Layer 7 of a small transformer language model trained on English Wikipedia (19 layers, counted from 0, width 96).
A neuron's activation on a vector x is ReLU(weights . x + bias), where the dot is the dot product.
The model reads these tokens: " K" "ang" "ana" " R" "aj" "aw" "at" "." " Am" "ar" " con" "fess" "es" " about" " K" "ang" "ana" " to" " B" "ind" "u" ","

The vector x that enters this layer's MLP at each token. A number n stands for (n - 500) times 0.0096.
0 " K": 473,540,548,519,479,457,383,502,505,503,255,474,463,560,540,498,546,431,515,475,503,475,731,526,566,493,464,554,434,620,494,262,499,537,498,504,439,450,456,464,404,537,147,511,468,522,468,678,60,527,537,469,503,515,505,499,453,620,506,481,83,620,493,484,464,458,553,451,518,830,508,520,482,445,456,494,514,429,534,499,528,530,519,486,459,516,528,575,493,545,666,275,562,495,490,479
1 "ang": 313,507,546,470,423,443,263,486,553,415,263,356,429,533,532,506,563,458,559,555,527,505,786,504,581,452,433,479,409,491,480,331,530,483,447,548,438,475,508,420,366,534,102,532,548,471,538,636,97,551,459,508,569,487,581,473,379,455,492,557,290,560,521,547,438,573,554,566,418,612,495,464,468,382,537,482,484,498,480,429,546,636,541,510,523,487,542,567,511,516,737,261,594,447,375,527
2 "ana": 272,485,539,500,463,475,221,461,455,458,302,413,470,521,505,474,535,510,518,547,503,514,788,487,572,414,416,518,444,491,521,330,558,529,479,506,429,386,548,462,447,536,162,549,531,462,522,555,26,615,484,498,554,520,569,467,379,441,548,506,342,585,551,567,502,521,549,488,406,730,521,443,488,381,508,436,470,464,441,449,575,646,492,453,522,501,476,583,481,543,698,260,612,490,399,488
3 " R": 372,492,514,440,526,475,398,494,440,508,227,471,519,510,518,435,583,482,573,515,477,535,719,477,637,458,445,515,458,559,524,292,488,612,446,474,537,472,514,435,380,534,139,526,541,462,512,557,68,535,410,561,504,469,580,505,393,443,511,520,89,581,601,412,439,551,625,542,404,654,487,539,485,410,510,462,486,349,453,471,526,532,474,500,454,535,495,586,522,505,649,304,645,524,424,444
4 "aj": 338,501,524,500,477,486,277,438,457,448,312,370,482,557,471,486,625,477,519,520,533,572,765,517,601,442,446,526,429,520,537,393,525,467,477,580,423,425,547,399,388,553,108,528,534,445,476,582,62,571,410,555,593,487,553,435,383,491,476,472,252,533,502,548,497,520,582,545,407,616,478,488,487,424,557,527,446,443,459,472,537,665,543,519,483,522,482,567,479,466,747,210,584,446,403,479
5 "aw": 341,472,552,403,433,458,264,471,512,501,237,435,457,606,443,452,552,429,434,547,536,522,728,496,608,499,496,588,458,649,490,347,645,511,508,537,486,465,556,466,339,530,195,493,585,497,446,645,109,582,503,550,516,510,561,441,358,453,496,538,322,498,592,461,425,560,566,548,406,734,453,575,558,439,568,522,583,452,432,472,524,638,514,507,545,486,463,573,491,427,672,254,673,462,332,478
6 "at": 333,485,534,467,425,545,233,451,427,454,231,436,501,578,539,431,518,461,524,504,526,514,766,488,631,467,537,549,603,609,551,291,566,566,497,528,403,431,586,407,373,562,126,500,529,486,524,541,142,615,513,532,566,502,548,404,434,477,488,472,284,537,613,561,398,556,548,562,472,666,465,510,479,435,592,469,506,438,559,480,473,623,517,540,530,536,515,585,545,444,622,260,696,496,354,505
7 ".": 353,497,546,435,513,466,367,482,443,571,291,437,472,499,481,378,443,436,560,494,497,601,709,445,639,381,501,548,521,596,484,317,489,521,491,532,479,488,593,456,472,570,230,512,528,517,502,631,83,654,468,566,537,461,564,438,420,430,547,449,170,551,619,475,453,569,532,518,463,872,504,473,458,355,534,422,564,458,418,471,504,562,576,510,452,501,387,599,538,570,649,293,591,512,463,468
8 " Am": 391,552,526,455,504,496,379,433,472,444,192,431,446,529,441,486,663,522,508,523,537,558,725,510,608,471,486,528,508,523,535,366,488,549,444,493,534,411,492,413,363,543,120,574,495,439,490,660,103,579,390,627,520,483,576,404,432,472,446,491,132,529,524,469,483,541,521,555,543,702,440,491,500,475,555,486,402,407,468,507,541,611,465,578,535,526,451,526,505,480,702,285,582,470,437,470
9 "ar": 386,520,491,428,449,494,178,459,464,500,175,403,464,558,484,384,560,473,504,571,538,557,725,471,629,440,494,535,424,496,529,328,553,605,560,621,496,502,570,509,415,522,168,582,492,456,498,609,101,585,525,565,527,517,521,468,466,438,527,479,249,584,559,481,413,534,533,511,459,674,484,523,492,514,556,477,499,450,508,457,529,627,451,553,484,581,518,615,541,502,676,294,651,508,309,500
10 " con": 341,598,549,472,466,462,521,603,492,491,271,377,513,531,482,387,590,438,484,531,474,528,776,447,615,447,503,522,524,599,455,317,434,548,420,581,520,564,597,398,463,521,23,595,519,452,509,621,157,535,514,521,444,428,480,421,490,380,527,365,241,604,624,521,468,538,516,494,568,700,439,498,513,455,555,515,561,469,547,438,578,559,530,503,515,556,425,610,556,530,674,281,454,464,437,452
11 "fess": 338,555,503,414,452,393,425,534,569,365,315,433,362,572,593,390,550,534,463,470,413,556,750,351,630,446,437,584,497,478,474,198,517,494,431,598,541,509,560,449,345,489,47,557,482,512,548,535,144,586,446,514,526,447,510,481,469,405,578,525,333,649,524,508,481,541,525,441,457,655,419,521,517,368,577,532,614,410,578,527,561,595,471,465,481,544,428,614,549,495,536,366,628,431,375,518
12 "es": 384,496,506,399,558,495,264,480,488,490,260,418,409,555,492,431,519,552,480,527,504,522,770,511,630,442,395,561,541,501,536,274,545,560,493,526,506,496,647,483,348,472,137,578,491,481,538,625,127,585,499,507,460,456,462,465,380,378,485,414,305,619,547,509,509,650,545,480,506,786,501,520,511,425,612,475,503,449,532,472,523,587,555,491,563,575,444,575,533,596,699,328,483,385,423,510
13 " about": 403,551,530,465,510,456,493,550,509,448,216,436,415,529,553,441,559,549,481,520,462,501,674,463,598,448,512,549,519,552,555,258,571,470,524,571,420,473,554,467,398,498,88,544,435,544,483,625,62,640,524,535,478,469,553,422,468,454,543,505,369,557,500,506,425,637,532,486,474,931,466,492,473,410,552,458,453,408,548,428,515,554,437,485,535,498,426,611,548,569,639,377,470,389,482,527
14 " K": 385,536,509,461,538,444,431,492,434,505,255,453,460,522,507,493,585,572,504,490,518,546,712,491,618,448,564,482,490,492,571,364,544,552,464,565,472,440,507,422,364,515,67,470,502,539,498,635,88,549,534,522,501,488,560,454,357,457,466,512,98,543,514,499,432,584,565,447,444,710,469,543,504,463,503,480,496,369,457,479,538,594,437,541,507,576,401,519,510,515,667,250,595,458,470,441
15 "ang": 324,509,528,446,445,439,240,480,554,435,285,354,429,547,548,512,554,476,549,560,514,523,760,515,565,435,456,472,399,471,489,345,530,466,463,568,452,486,503,419,354,517,31,540,567,479,549,603,151,560,480,519,558,510,600,440,363,411,491,536,259,523,523,546,446,581,542,529,412,644,478,479,451,403,548,480,491,516,487,453,525,662,543,515,523,495,517,550,522,493,720,294,587,441,365,528
16 "ana": 289,490,518,490,481,465,200,453,454,466,324,419,468,519,522,477,525,528,512,552,492,526,760,487,553,400,438,515,440,473,516,343,556,505,489,536,446,395,536,455,434,529,84,546,548,469,539,534,77,633,499,505,554,537,585,431,369,402,552,498,312,549,547,554,499,520,546,463,399,762,513,451,478,395,513,430,465,481,447,464,550,667,491,457,513,494,463,569,489,530,689,293,601,499,392,496
17 " to": 381,516,501,469,532,514,447,535,479,438,204,448,536,514,542,457,540,456,512,507,471,520,693,517,563,446,468,498,516,528,590,252,536,492,475,565,405,555,559,356,443,507,46,553,513,531,493,636,125,649,483,479,508,465,577,432,449,413,464,521,258,533,552,444,436,616,601,526,460,879,466,472,458,436,522,421,503,458,501,468,512,510,539,492,570,428,491,592,518,543,669,377,561,429,443,438
18 " B": 373,478,517,504,530,440,396,521,442,479,248,467,484,505,524,516,558,548,540,495,443,523,700,532,624,470,523,473,454,445,544,339,498,566,436,520,531,461,497,447,341,528,73,490,521,505,492,587,69,599,494,537,526,528,614,472,414,467,443,537,62,510,563,443,417,610,573,500,454,708,410,497,483,492,527,478,471,381,491,485,541,563,482,521,492,530,488,505,534,539,618,315,613,544,408,431
19 "ind": 390,479,511,526,436,469,229,535,418,501,350,403,510,586,537,485,534,446,513,439,521,499,704,441,632,434,415,540,447,437,501,350,522,484,503,566,436,493,526,459,338,503,35,520,458,509,504,597,109,589,484,561,498,488,541,459,395,506,449,457,257,478,520,505,428,631,578,535,378,714,461,474,436,452,561,479,460,477,515,477,511,591,531,495,484,498,476,490,489,459,755,227,571,461,387,470
20 "u": 277,452,510,392,533,443,209,493,448,456,275,460,486,500,530,483,542,494,485,512,519,517,711,491,580,488,541,506,425,508,476,341,510,455,470,565,474,435,472,440,417,573,49,495,549,481,516,645,103,591,501,526,558,522,605,462,438,386,529,555,236,558,618,496,471,527,574,530,485,623,453,458,444,465,556,486,476,515,538,500,479,697,451,556,491,460,486,606,522,532,650,320,639,526,351,443
21 ",": 385,542,483,507,496,474,424,484,495,485,207,431,462,550,532,408,464,473,513,517,499,539,661,526,627,433,544,520,540,549,463,297,449,548,523,531,442,471,538,448,461,564,61,496,533,486,527,612,161,628,449,570,512,542,510,416,382,446,509,532,225,493,575,461,425,590,537,537,457,961,517,496,422,444,510,460,541,479,465,425,541,497,548,489,491,508,486,580,555,485,670,326,580,516,418,475

Each question shows the input weights of one neuron of the MLP. A number n stands for (n - 500) times 0.0011.

n321 (bias -0.072): 542,410,495,551,585,577,526,500,395,531,505,528,470,536,487,504,548,793,466,561,327,605,515,632,455,356,374,320,606,568,581,484,524,541,365,392,725,338,454,504,516,491,629,540,368,674,628,487,536,602,560,587,560,583,715,365,506,460,584,335,576,514,504,536,611,405,449,397,550,472,576,371,452,411,691,378,608,665,551,745,598,583,596,531,807,551,421,636,387,605,458,455,472,548,538,610
Its two highest activations, in order, are on tokens 12 "es", 16 "ana"

n212 (bias -0.055): 530,451,442,646,631,376,516,422,366,609,465,618,476,603,517,508,582,428,696,448,393,641,457,667,500,638,446,442,435,503,484,497,228,667,599,298,501,487,519,509,382,487,512,322,544,561,450,564,493,587,503,460,599,557,571,547,556,538,508,553,497,541,414,307,403,505,515,526,396,464,396,511,562,486,403,506,375,468,545,429,595,406,551,555,424,486,514,461,367,624,346,594,525,750,558,460
Its two highest activations, in order, are on tokens 18 " B", 3 " R"

n375 (bias -0.045): 446,614,640,585,597,365,564,691,505,552,438,542,344,441,589,619,522,454,443,337,516,494,451,583,517,524,515,439,463,424,384,536,257,481,428,611,570,383,346,486,554,500,498,251,450,481,317,609,439,499,554,341,579,628,449,553,570,460,569,565,502,497,487,632,525,453,496,704,615,274,456,394,578,427,494,478,575,632,797,545,262,563,440,711,440,474,695,570,298,584,401,536,500,623,394,646
It fires most on token 20 "u"

n146 (bias -0.039): 478,388,415,651,438,331,454,562,376,541,549,526,641,622,366,708,577,424,427,327,618,505,487,357,526,654,476,583,408,662,574,557,501,444,631,530,402,497,466,534,346,483,553,437,528,483,486,600,510,475,508,511,458,500,555,372,470,521,557,396,581,411,554,490,600,322,453,432,554,494,494,218,456,416,521,522,502,656,331,445,502,544,596,533,503,364,487,447,362,483,524,472,588,543,367,511
On which token does it fire most, and how strongly? 5 "aw", at about 0.68

n252 (bias -0.047): 526,356,676,596,585,539,538,525,493,453,505,398,544,612,409,575,581,515,437,369,510,659,373,378,501,623,481,475,446,651,520,492,433,463,517,579,490,397,608,375,468,530,588,500,519,575,645,665,517,511,460,563,649,500,314,343,437,505,548,499,579,413,484,426,469,353,563,559,450,458,500,377,491,481,597,504,531,630,460,505,548,509,479,449,462,421,647,477,335,450,474,461,507,627,445,513
It fires most on token 4 "aj"

n131 (bias -0.051): 441,518,416,417,539,656,502,339,362,651,545,644,363,413,471,627,424,428,468,541,453,496,504,501,435,330,552,729,405,459,333,447,508,527,415,359,638,282,488,603,499,464,596,485,462,627,484,458,464,571,597,427,604,714,571,592,428,491,667,477,621,470,626,524,486,321,477,348,510,463,494,494,546,433,423,367,595,424,478,665,382,626,606,580,693,526,781,617,390,464,464,555,520,607,463,520
Its two highest activations, in order, are on tokens 16 "ana", 2 "ana"

n29 (bias -0.034): 571,257,558,602,433,498,454,775,414,508,541,406,455,449,533,490,519,380,446,409,466,521,565,681,427,522,377,595,409,603,438,453,626,512,598,464,570,493,555,391,485,366,603,326,573,422,693,495,449,686,545,509,432,638,572,575,331,458,380,405,542,551,508,477,548,496,441,341,374,489,577,515,678,542,592,537,448,601,521,487,277,498,610,413,625,537,805,458,356,515,404,632,638,600,458,459
It fires most on token 5 "aw"

n362 (bias -0.043): 455,422,415,499,290,529,410,506,572,535,462,465,398,727,361,549,651,456,498,576,622,359,495,432,653,508,517,443,411,407,384,488,542,574,483,596,618,401,530,607,633,603,499,488,640,401,325,441,482,513,630,563,453,458,564,464,595,458,430,407,581,667,420,377,383,416,456,274,654,334,520,410,653,582,401,428,512,554,483,372,543,469,472,382,391,440,555,490,474,370,523,646,461,571,619,543
On which token does it fire most, and how strongly? 9 "ar", at about 0.19

n335 (bias -0.043): 574,611,549,465,565,470,539,420,606,604,441,521,530,639,513,508,547,542,506,414,428,583,500,765,559,408,505,354,571,731,476,559,416,511,750,377,469,411,604,398,558,517,555,395,463,408,423,553,531,710,460,567,569,443,361,447,470,557,609,457,505,464,487,246,426,557,320,563,523,531,659,444,453,503,423,559,393,656,418,269,504,430,486,391,335,285,765,567,405,538,416,562,593,704,525,491
It fires most on token 21 ","

n308 (bias -0.052): 554,533,590,559,578,509,558,586,414,536,385,579,572,571,626,590,588,599,512,629,500,458,465,631,569,710,632,578,394,551,451,514,441,584,657,346,387,322,443,433,492,472,561,376,626,708,510,581,507,571,852,346,631,432,401,516,342,537,605,438,638,456,522,393,406,544,450,392,394,532,458,599,576,552,552,540,623,575,560,695,401,507,741,520,660,512,664,515,540,590,537,542,440,770,533,692
It fires most on token 0 " K"

n284 (bias -0.036): 572,425,552,473,597,628,416,403,345,536,542,452,658,517,401,374,406,532,417,441,466,451,496,618,450,566,469,601,673,572,668,465,561,535,367,377,640,369,537,377,466,508,575,544,623,618,723,506,528,631,534,586,470,522,408,546,480,434,484,343,569,457,551,377,586,466,468,531,451,449,515,566,513,401,666,491,452,500,542,714,563,490,523,516,472,501,582,601,552,551,427,459,435,621,428,483
It fires most on token 6 "at"

n337 (bias -0.032): 652,549,479,564,621,363,690,565,250,477,448,622,615,295,584,617,565,618,377,421,368,509,418,516,437,356,584,491,375,653,460,426,467,393,390,600,492,516,432,517,553,455,538,437,343,595,390,476,426,444,610,415,467,506,566,604,429,445,563,309,527,605,589,588,433,451,507,318,662,422,385,389,502,461,616,541,635,431,562,517,445,431,589,566,662,567,540,525,509,626,508,510,303,416,526,503
Its two highest activations, in order, are on tokens 10 " con", 13 " about"

n256 (bias -0.043): 416,497,429,656,389,567,498,761,682,628,397,477,438,513,547,523,630,475,542,562,626,646,391,437,441,285,437,430,381,491,334,479,441,438,463,498,412,587,564,449,587,480,522,360,580,606,500,678,522,496,572,514,298,581,320,380,474,453,512,523,568,532,308,583,635,445,397,214,557,446,589,474,655,481,290,533,510,696,414,407,425,451,481,452,543,502,560,592,528,520,545,528,494,345,685,298
On which token does it fire most, and how strongly? 10 " con", at about 0.11

n323 (bias -0.036): 622,593,452,518,614,452,535,486,347,384,539,552,481,457,519,647,456,483,522,385,391,489,430,416,561,452,574,586,481,745,562,584,417,516,374,303,384,498,461,563,325,480,493,421,504,702,566,591,578,615,475,584,599,343,471,374,408,502,638,549,600,447,520,480,463,354,509,491,589,566,460,437,378,290,344,420,600,593,338,625,684,446,610,371,453,496,439,419,394,632,514,526,383,584,487,505
It fires most on token 7 "."

n303 (bias -0.072): 670,214,368,455,700,533,561,260,309,615,488,423,397,292,508,518,363,466,406,609,447,554,315,499,585,471,565,570,579,585,583,424,282,507,363,394,423,458,587,466,402,505,568,468,393,599,615,661,545,447,495,460,411,589,375,410,364,480,397,358,583,478,419,485,634,481,518,452,360,497,504,670,481,469,681,509,582,683,503,635,429,432,705,441,576,623,451,545,542,709,478,423,437,556,634,591
On which token does it fire most, and how strongly? 12 "es", at about 0.34

n347 (bias -0.055): 560,700,532,494,485,521,670,584,692,470,443,576,595,761,530,478,596,495,468,412,360,622,515,637,540,448,526,341,504,631,407,471,514,476,844,541,420,519,619,305,481,342,524,583,415,436,457,581,608,597,482,498,470,519,288,357,485,570,605,499,499,459,523,469,465,609,367,621,716,503,563,606,554,517,497,603,459,617,541,318,516,354,555,502,563,235,622,495,505,453,462,435,519,576,442,327
Its two highest activations, in order, are on tokens 10 " con", 21 ","

n356 (bias -0.034): 615,548,415,498,434,319,599,640,526,443,494,466,443,578,598,622,568,558,421,505,293,369,387,352,450,471,456,579,277,528,495,420,430,479,504,377,409,277,320,452,432,542,502,571,504,567,447,544,448,502,493,610,331,324,607,421,538,487,467,579,576,618,427,542,541,604,649,472,560,495,519,496,558,462,433,473,467,549,615,528,473,358,516,453,506,370,406,447,337,571,481,729,276,463,621,408
It fires most on token 13 " about"

n81 (bias -0.054): 500,382,590,328,505,449,437,378,545,346,474,683,399,682,788,483,649,419,451,630,581,587,526,702,681,538,455,518,666,708,604,487,535,563,505,432,533,540,506,322,409,500,507,365,547,534,530,402,554,696,589,553,517,453,462,363,408,468,462,544,572,448,546,480,364,426,457,457,455,406,476,508,668,512,399,470,420,498,525,429,559,393,549,473,492,484,559,472,505,503,271,530,523,604,591,475
On which token does it fire most, and how strongly? 6 "at", at about 0.91

n123 (bias -0.063): 654,518,333,537,676,319,525,413,520,570,519,508,509,596,514,763,662,681,433,469,421,517,530,392,478,536,493,397,369,532,684,466,241,468,615,460,536,538,429,477,253,423,551,435,429,525,414,546,563,408,636,395,360,413,549,507,422,682,530,442,514,456,300,554,563,576,212,466,310,442,733,662,453,437,493,502,612,573,637,563,501,493,550,749,623,557,465,406,518,654,457,426,480,392,467,370
It fires most on token 14 " K"

n218 (bias -0.058): 365,482,602,482,541,660,623,334,473,614,561,654,578,385,434,630,396,700,686,300,451,424,399,422,557,455,528,526,448,418,619,477,547,573,304,486,611,373,463,380,505,356,526,328,670,494,486,567,478,387,490,385,461,509,580,447,447,530,538,429,479,558,460,485,490,580,575,262,384,474,560,433,522,491,560,296,501,396,421,634,447,459,551,579,417,423,560,526,385,604,494,533,410,579,602,518
Its two highest activations, in order, are on tokens 14 " K", 18 " B"

n161 (bias -0.030): 533,494,484,507,567,282,594,385,546,547,462,474,631,459,566,486,458,614,562,548,504,442,371,632,507,632,577,496,559,524,357,510,331,620,468,501,398,564,553,518,584,536,526,454,611,525,334,617,523,549,535,550,541,664,437,356,333,550,564,476,510,526,266,646,411,477,322,509,374,519,653,520,491,456,499,477,615,618,531,458,578,451,574,429,577,486,631,499,548,569,490,523,437,533,576,465
It fires most on token 21 ","

n288 (bias -0.076): 557,470,733,441,626,511,621,489,441,391,514,640,416,429,493,517,615,580,647,422,410,542,417,691,511,635,445,315,413,580,712,462,521,668,346,393,586,351,483,429,380,427,544,429,517,800,539,471,502,404,725,458,474,524,535,429,343,563,546,445,568,472,539,467,365,456,559,525,280,542,495,437,436,496,620,307,515,442,624,643,342,504,681,638,620,439,550,512,476,640,461,539,275,570,517,615
It fires most on token 18 " B"

n211 (bias -0.086): 455,631,714,532,424,592,651,462,636,480,503,519,476,451,337,697,540,569,499,465,230,466,502,470,539,513,275,608,429,479,634,686,448,390,499,421,647,241,494,438,304,593,543,521,562,481,591,663,618,518,495,623,374,421,508,317,536,680,564,614,534,433,392,705,674,425,304,419,681,516,660,586,604,389,529,363,296,619,640,667,429,603,505,629,446,550,460,452,255,592,525,470,330,662,346,508
It fires most on token 8 " Am"

n182 (bias -0.068): 546,408,319,364,398,464,511,344,385,585,547,424,462,495,322,474,512,705,451,455,563,541,536,478,462,536,420,620,552,690,440,472,652,550,636,569,554,490,640,578,370,415,574,604,446,642,511,593,486,533,700,427,392,432,289,438,455,484,516,375,654,497,495,306,606,470,467,314,322,471,447,694,603,617,602,560,600,621,503,492,752,340,595,526,655,550,461,613,413,404,403,451,361,615,511,459
On which token does it fire most, and how strongly? 12 "es", at about 0.68

n318 (bias -0.069): 431,471,645,364,528,347,549,219,428,480,528,591,682,506,411,607,465,482,434,413,563,441,546,615,530,595,473,654,511,542,604,474,568,589,639,437,462,298,447,449,570,611,557,262,586,365,327,497,540,561,484,374,421,530,410,439,348,614,369,590,546,488,480,429,366,512,445,609,325,385,473,346,561,574,423,413,620,523,424,390,392,369,608,550,484,264,713,566,373,508,301,499,506,654,406,350
It fires most on token 5 "aw"

n229 (bias -0.045): 580,605,587,443,549,638,488,487,393,560,479,544,551,617,520,573,743,533,525,608,553,715,533,561,543,587,521,451,521,710,605,551,313,548,607,522,502,382,494,429,358,492,498,393,562,676,382,551,529,486,480,583,504,481,533,435,542,556,354,413,468,464,534,431,537,267,400,443,455,453,623,509,641,391,410,477,508,498,436,525,501,482,457,627,591,533,543,473,411,390,549,499,575,470,574,560
It fires most on token 8 " Am"

n1 (bias -0.047): 416,458,554,414,598,419,500,526,431,603,560,590,557,518,495,513,623,489,495,484,570,541,513,597,485,591,369,394,458,615,395,505,530,486,479,415,561,409,486,413,491,586,526,330,573,694,497,610,482,622,508,311,587,453,405,492,585,477,481,545,515,622,652,363,533,402,486,577,577,400,576,385,532,494,575,427,508,679,579,546,514,518,446,666,607,368,708,564,503,636,299,530,520,578,513,498
It fires most on token 20 "u"

n372 (bias -0.043): 494,561,510,463,350,434,610,500,622,562,514,449,580,459,466,405,488,572,658,514,494,562,554,490,529,574,339,479,567,460,455,600,386,623,499,541,664,590,541,369,418,369,511,540,480,383,523,530,536,436,510,322,407,527,262,506,510,566,510,327,498,558,478,444,749,298,243,549,469,441,476,495,665,599,507,549,646,532,552,530,615,480,646,587,623,648,606,499,441,550,568,427,299,576,567,367
It fires most on token 10 " con"

n179 (bias -0.060): 441,330,623,499,466,493,567,537,288,492,387,638,660,417,422,652,479,578,588,411,349,583,416,527,816,549,500,365,404,420,642,528,444,586,471,275,576,315,517,349,513,446,581,288,541,522,423,485,479,502,470,399,553,609,424,447,534,557,584,387,500,702,464,407,594,301,521,360,566,409,575,412,629,417,609,549,553,440,500,610,346,441,584,559,421,451,549,481,437,694,512,541,531,620,507,326
It fires most on token 3 " R"

n0 (bias -0.029): 445,466,450,569,456,522,507,436,406,809,539,487,587,364,413,447,519,437,754,493,675,599,542,464,411,373,591,572,487,600,378,561,429,381,346,459,618,573,462,408,470,631,534,561,574,401,372,623,521,574,506,602,484,468,370,501,554,462,398,406,523,392,483,284,575,472,462,507,483,331,527,396,520,548,581,421,618,562,381,419,571,381,604,386,426,281,595,621,486,493,521,505,582,605,572,544
On which token does it fire most, and how strongly? 7 ".", at about 0.36

n109 (bias -0.023): 602,487,499,536,603,290,541,548,595,536,447,500,631,562,625,529,425,571,540,520,447,471,426,690,542,506,587,405,500,549,342,527,264,595,630,469,385,620,557,526,567,556,532,466,406,531,442,598,540,538,532,586,535,591,354,445,412,530,451,452,497,491,385,564,404,512,290,457,442,523,688,418,480,505,352,530,631,738,524,299,637,423,590,433,496,603,598,463,578,385,511,442,413,554,527,440
It fires most on token 21 ","

n247 (bias -0.045): 405,459,414,439,609,573,563,444,359,513,491,634,441,515,492,388,413,575,416,593,564,450,526,537,441,578,372,571,623,482,470,513,377,612,594,372,682,514,631,521,529,391,543,548,510,418,738,459,469,486,716,373,361,651,506,420,347,610,470,408,567,528,553,565,587,257,188,339,484,527,463,522,473,500,479,377,409,509,508,611,474,454,725,638,617,601,593,480,327,475,532,528,483,590,543,386
It fires most on token 12 "es"

n13 (bias -0.069): 472,569,624,667,363,453,589,415,631,587,521,660,456,541,665,683,472,535,612,516,514,381,488,777,458,659,655,468,331,535,478,478,476,496,532,516,571,317,467,389,493,558,567,557,516,454,440,661,524,591,756,218,373,665,513,511,387,745,638,525,533,546,257,367,409,478,237,459,678,437,421,525,603,538,259,450,494,484,493,303,568,473,323,332,408,505,731,474,456,567,444,506,412,583,626,465
It fires most on token 0 " K"

n255 (bias -0.026): 442,629,285,658,427,339,527,585,343,507,503,546,652,555,580,559,626,308,544,484,359,556,525,496,522,579,485,414,439,636,409,466,453,369,634,478,262,440,566,573,501,686,546,487,385,332,345,403,462,587,458,547,582,468,417,457,549,646,472,614,464,557,490,571,627,473,483,733,652,465,515,477,575,548,501,524,445,594,406,393,623,338,534,439,567,237,501,464,290,535,544,596,492,683,506,393
Its two highest activations, in order, are on tokens 0 " K", 4 "aj"

n50 (bias -0.064): 636,651,390,540,555,353,543,532,641,491,520,564,483,680,595,524,441,587,515,464,314,354,511,438,476,533,534,491,451,464,423,467,424,514,421,476,646,522,555,445,388,492,555,456,652,502,635,632,655,517,551,404,354,490,550,314,475,525,636,521,481,541,362,603,441,637,228,314,497,450,701,650,584,320,384,551,666,561,491,680,655,543,420,555,479,530,608,720,571,731,304,404,480,318,575,415
On which token does it fire most, and how strongly? 11 "fess", at about 0.79

n320 (bias -0.063): 540,480,467,551,521,447,492,716,418,500,591,461,505,591,440,442,712,544,497,534,562,699,482,390,479,456,408,481,516,612,708,477,558,411,509,564,558,497,548,298,358,471,540,432,638,546,504,487,540,522,517,573,443,439,267,302,521,526,322,344,565,568,373,275,595,406,516,369,392,417,604,285,551,568,522,497,696,651,474,478,571,540,498,537,485,356,499,500,518,441,470,415,438,547,568,501
It fires most on token 10 " con"

n361 (bias -0.050): 454,492,457,600,353,515,540,515,530,435,453,451,443,555,593,548,608,490,476,445,544,407,507,433,547,530,291,450,401,572,376,514,450,535,555,443,515,485,392,446,449,490,615,540,514,472,352,616,496,593,499,443,523,350,570,599,412,582,353,514,562,640,478,387,398,417,445,333,540,344,516,597,646,397,451,490,502,517,525,372,409,425,424,346,470,522,591,542,323,487,527,489,481,480,413,497
Its two highest activations, in order, are on tokens 0 " K", 1 "ang"

n56 (bias -0.043): 506,218,369,421,377,562,411,339,259,634,554,500,615,446,369,523,600,441,559,479,681,492,494,389,471,551,486,560,475,579,466,524,524,779,395,457,421,530,617,519,583,428,575,531,556,519,497,466,453,713,511,567,633,607,356,479,489,617,473,505,627,525,498,430,587,409,493,530,368,483,484,547,513,589,587,453,386,619,552,441,406,527,557,441,611,343,749,537,248,461,591,611,493,535,482,544
On which token does it fire most, and how strongly? 6 "at", at about 0.13

n174 (bias -0.038): 604,372,529,428,444,397,528,521,232,719,571,563,604,509,446,502,426,507,577,296,465,668,612,405,495,595,605,553,472,709,426,558,615,510,463,393,531,341,591,392,415,553,519,507,584,485,493,492,480,636,525,353,660,580,221,510,473,463,579,536,619,447,523,381,525,568,363,582,383,423,393,492,516,492,425,507,641,504,309,519,542,511,551,512,498,369,712,500,416,509,370,464,447,677,386,402
On which token does it fire most, and how strongly? 5 "aw", at about 0.42

n165 (bias -0.029): 487,396,537,488,475,401,448,571,495,752,561,536,431,433,684,537,477,382,465,545,505,646,546,563,552,480,389,542,314,619,563,465,620,440,412,496,508,437,506,484,388,498,508,373,513,563,622,523,482,647,580,407,559,560,452,670,401,428,469,483,626,574,600,586,473,488,385,475,373,530,534,593,514,439,522,571,530,585,520,458,407,382,528,541,552,421,595,485,489,585,278,673,446,489,419,466
It fires most on token 5 "aw"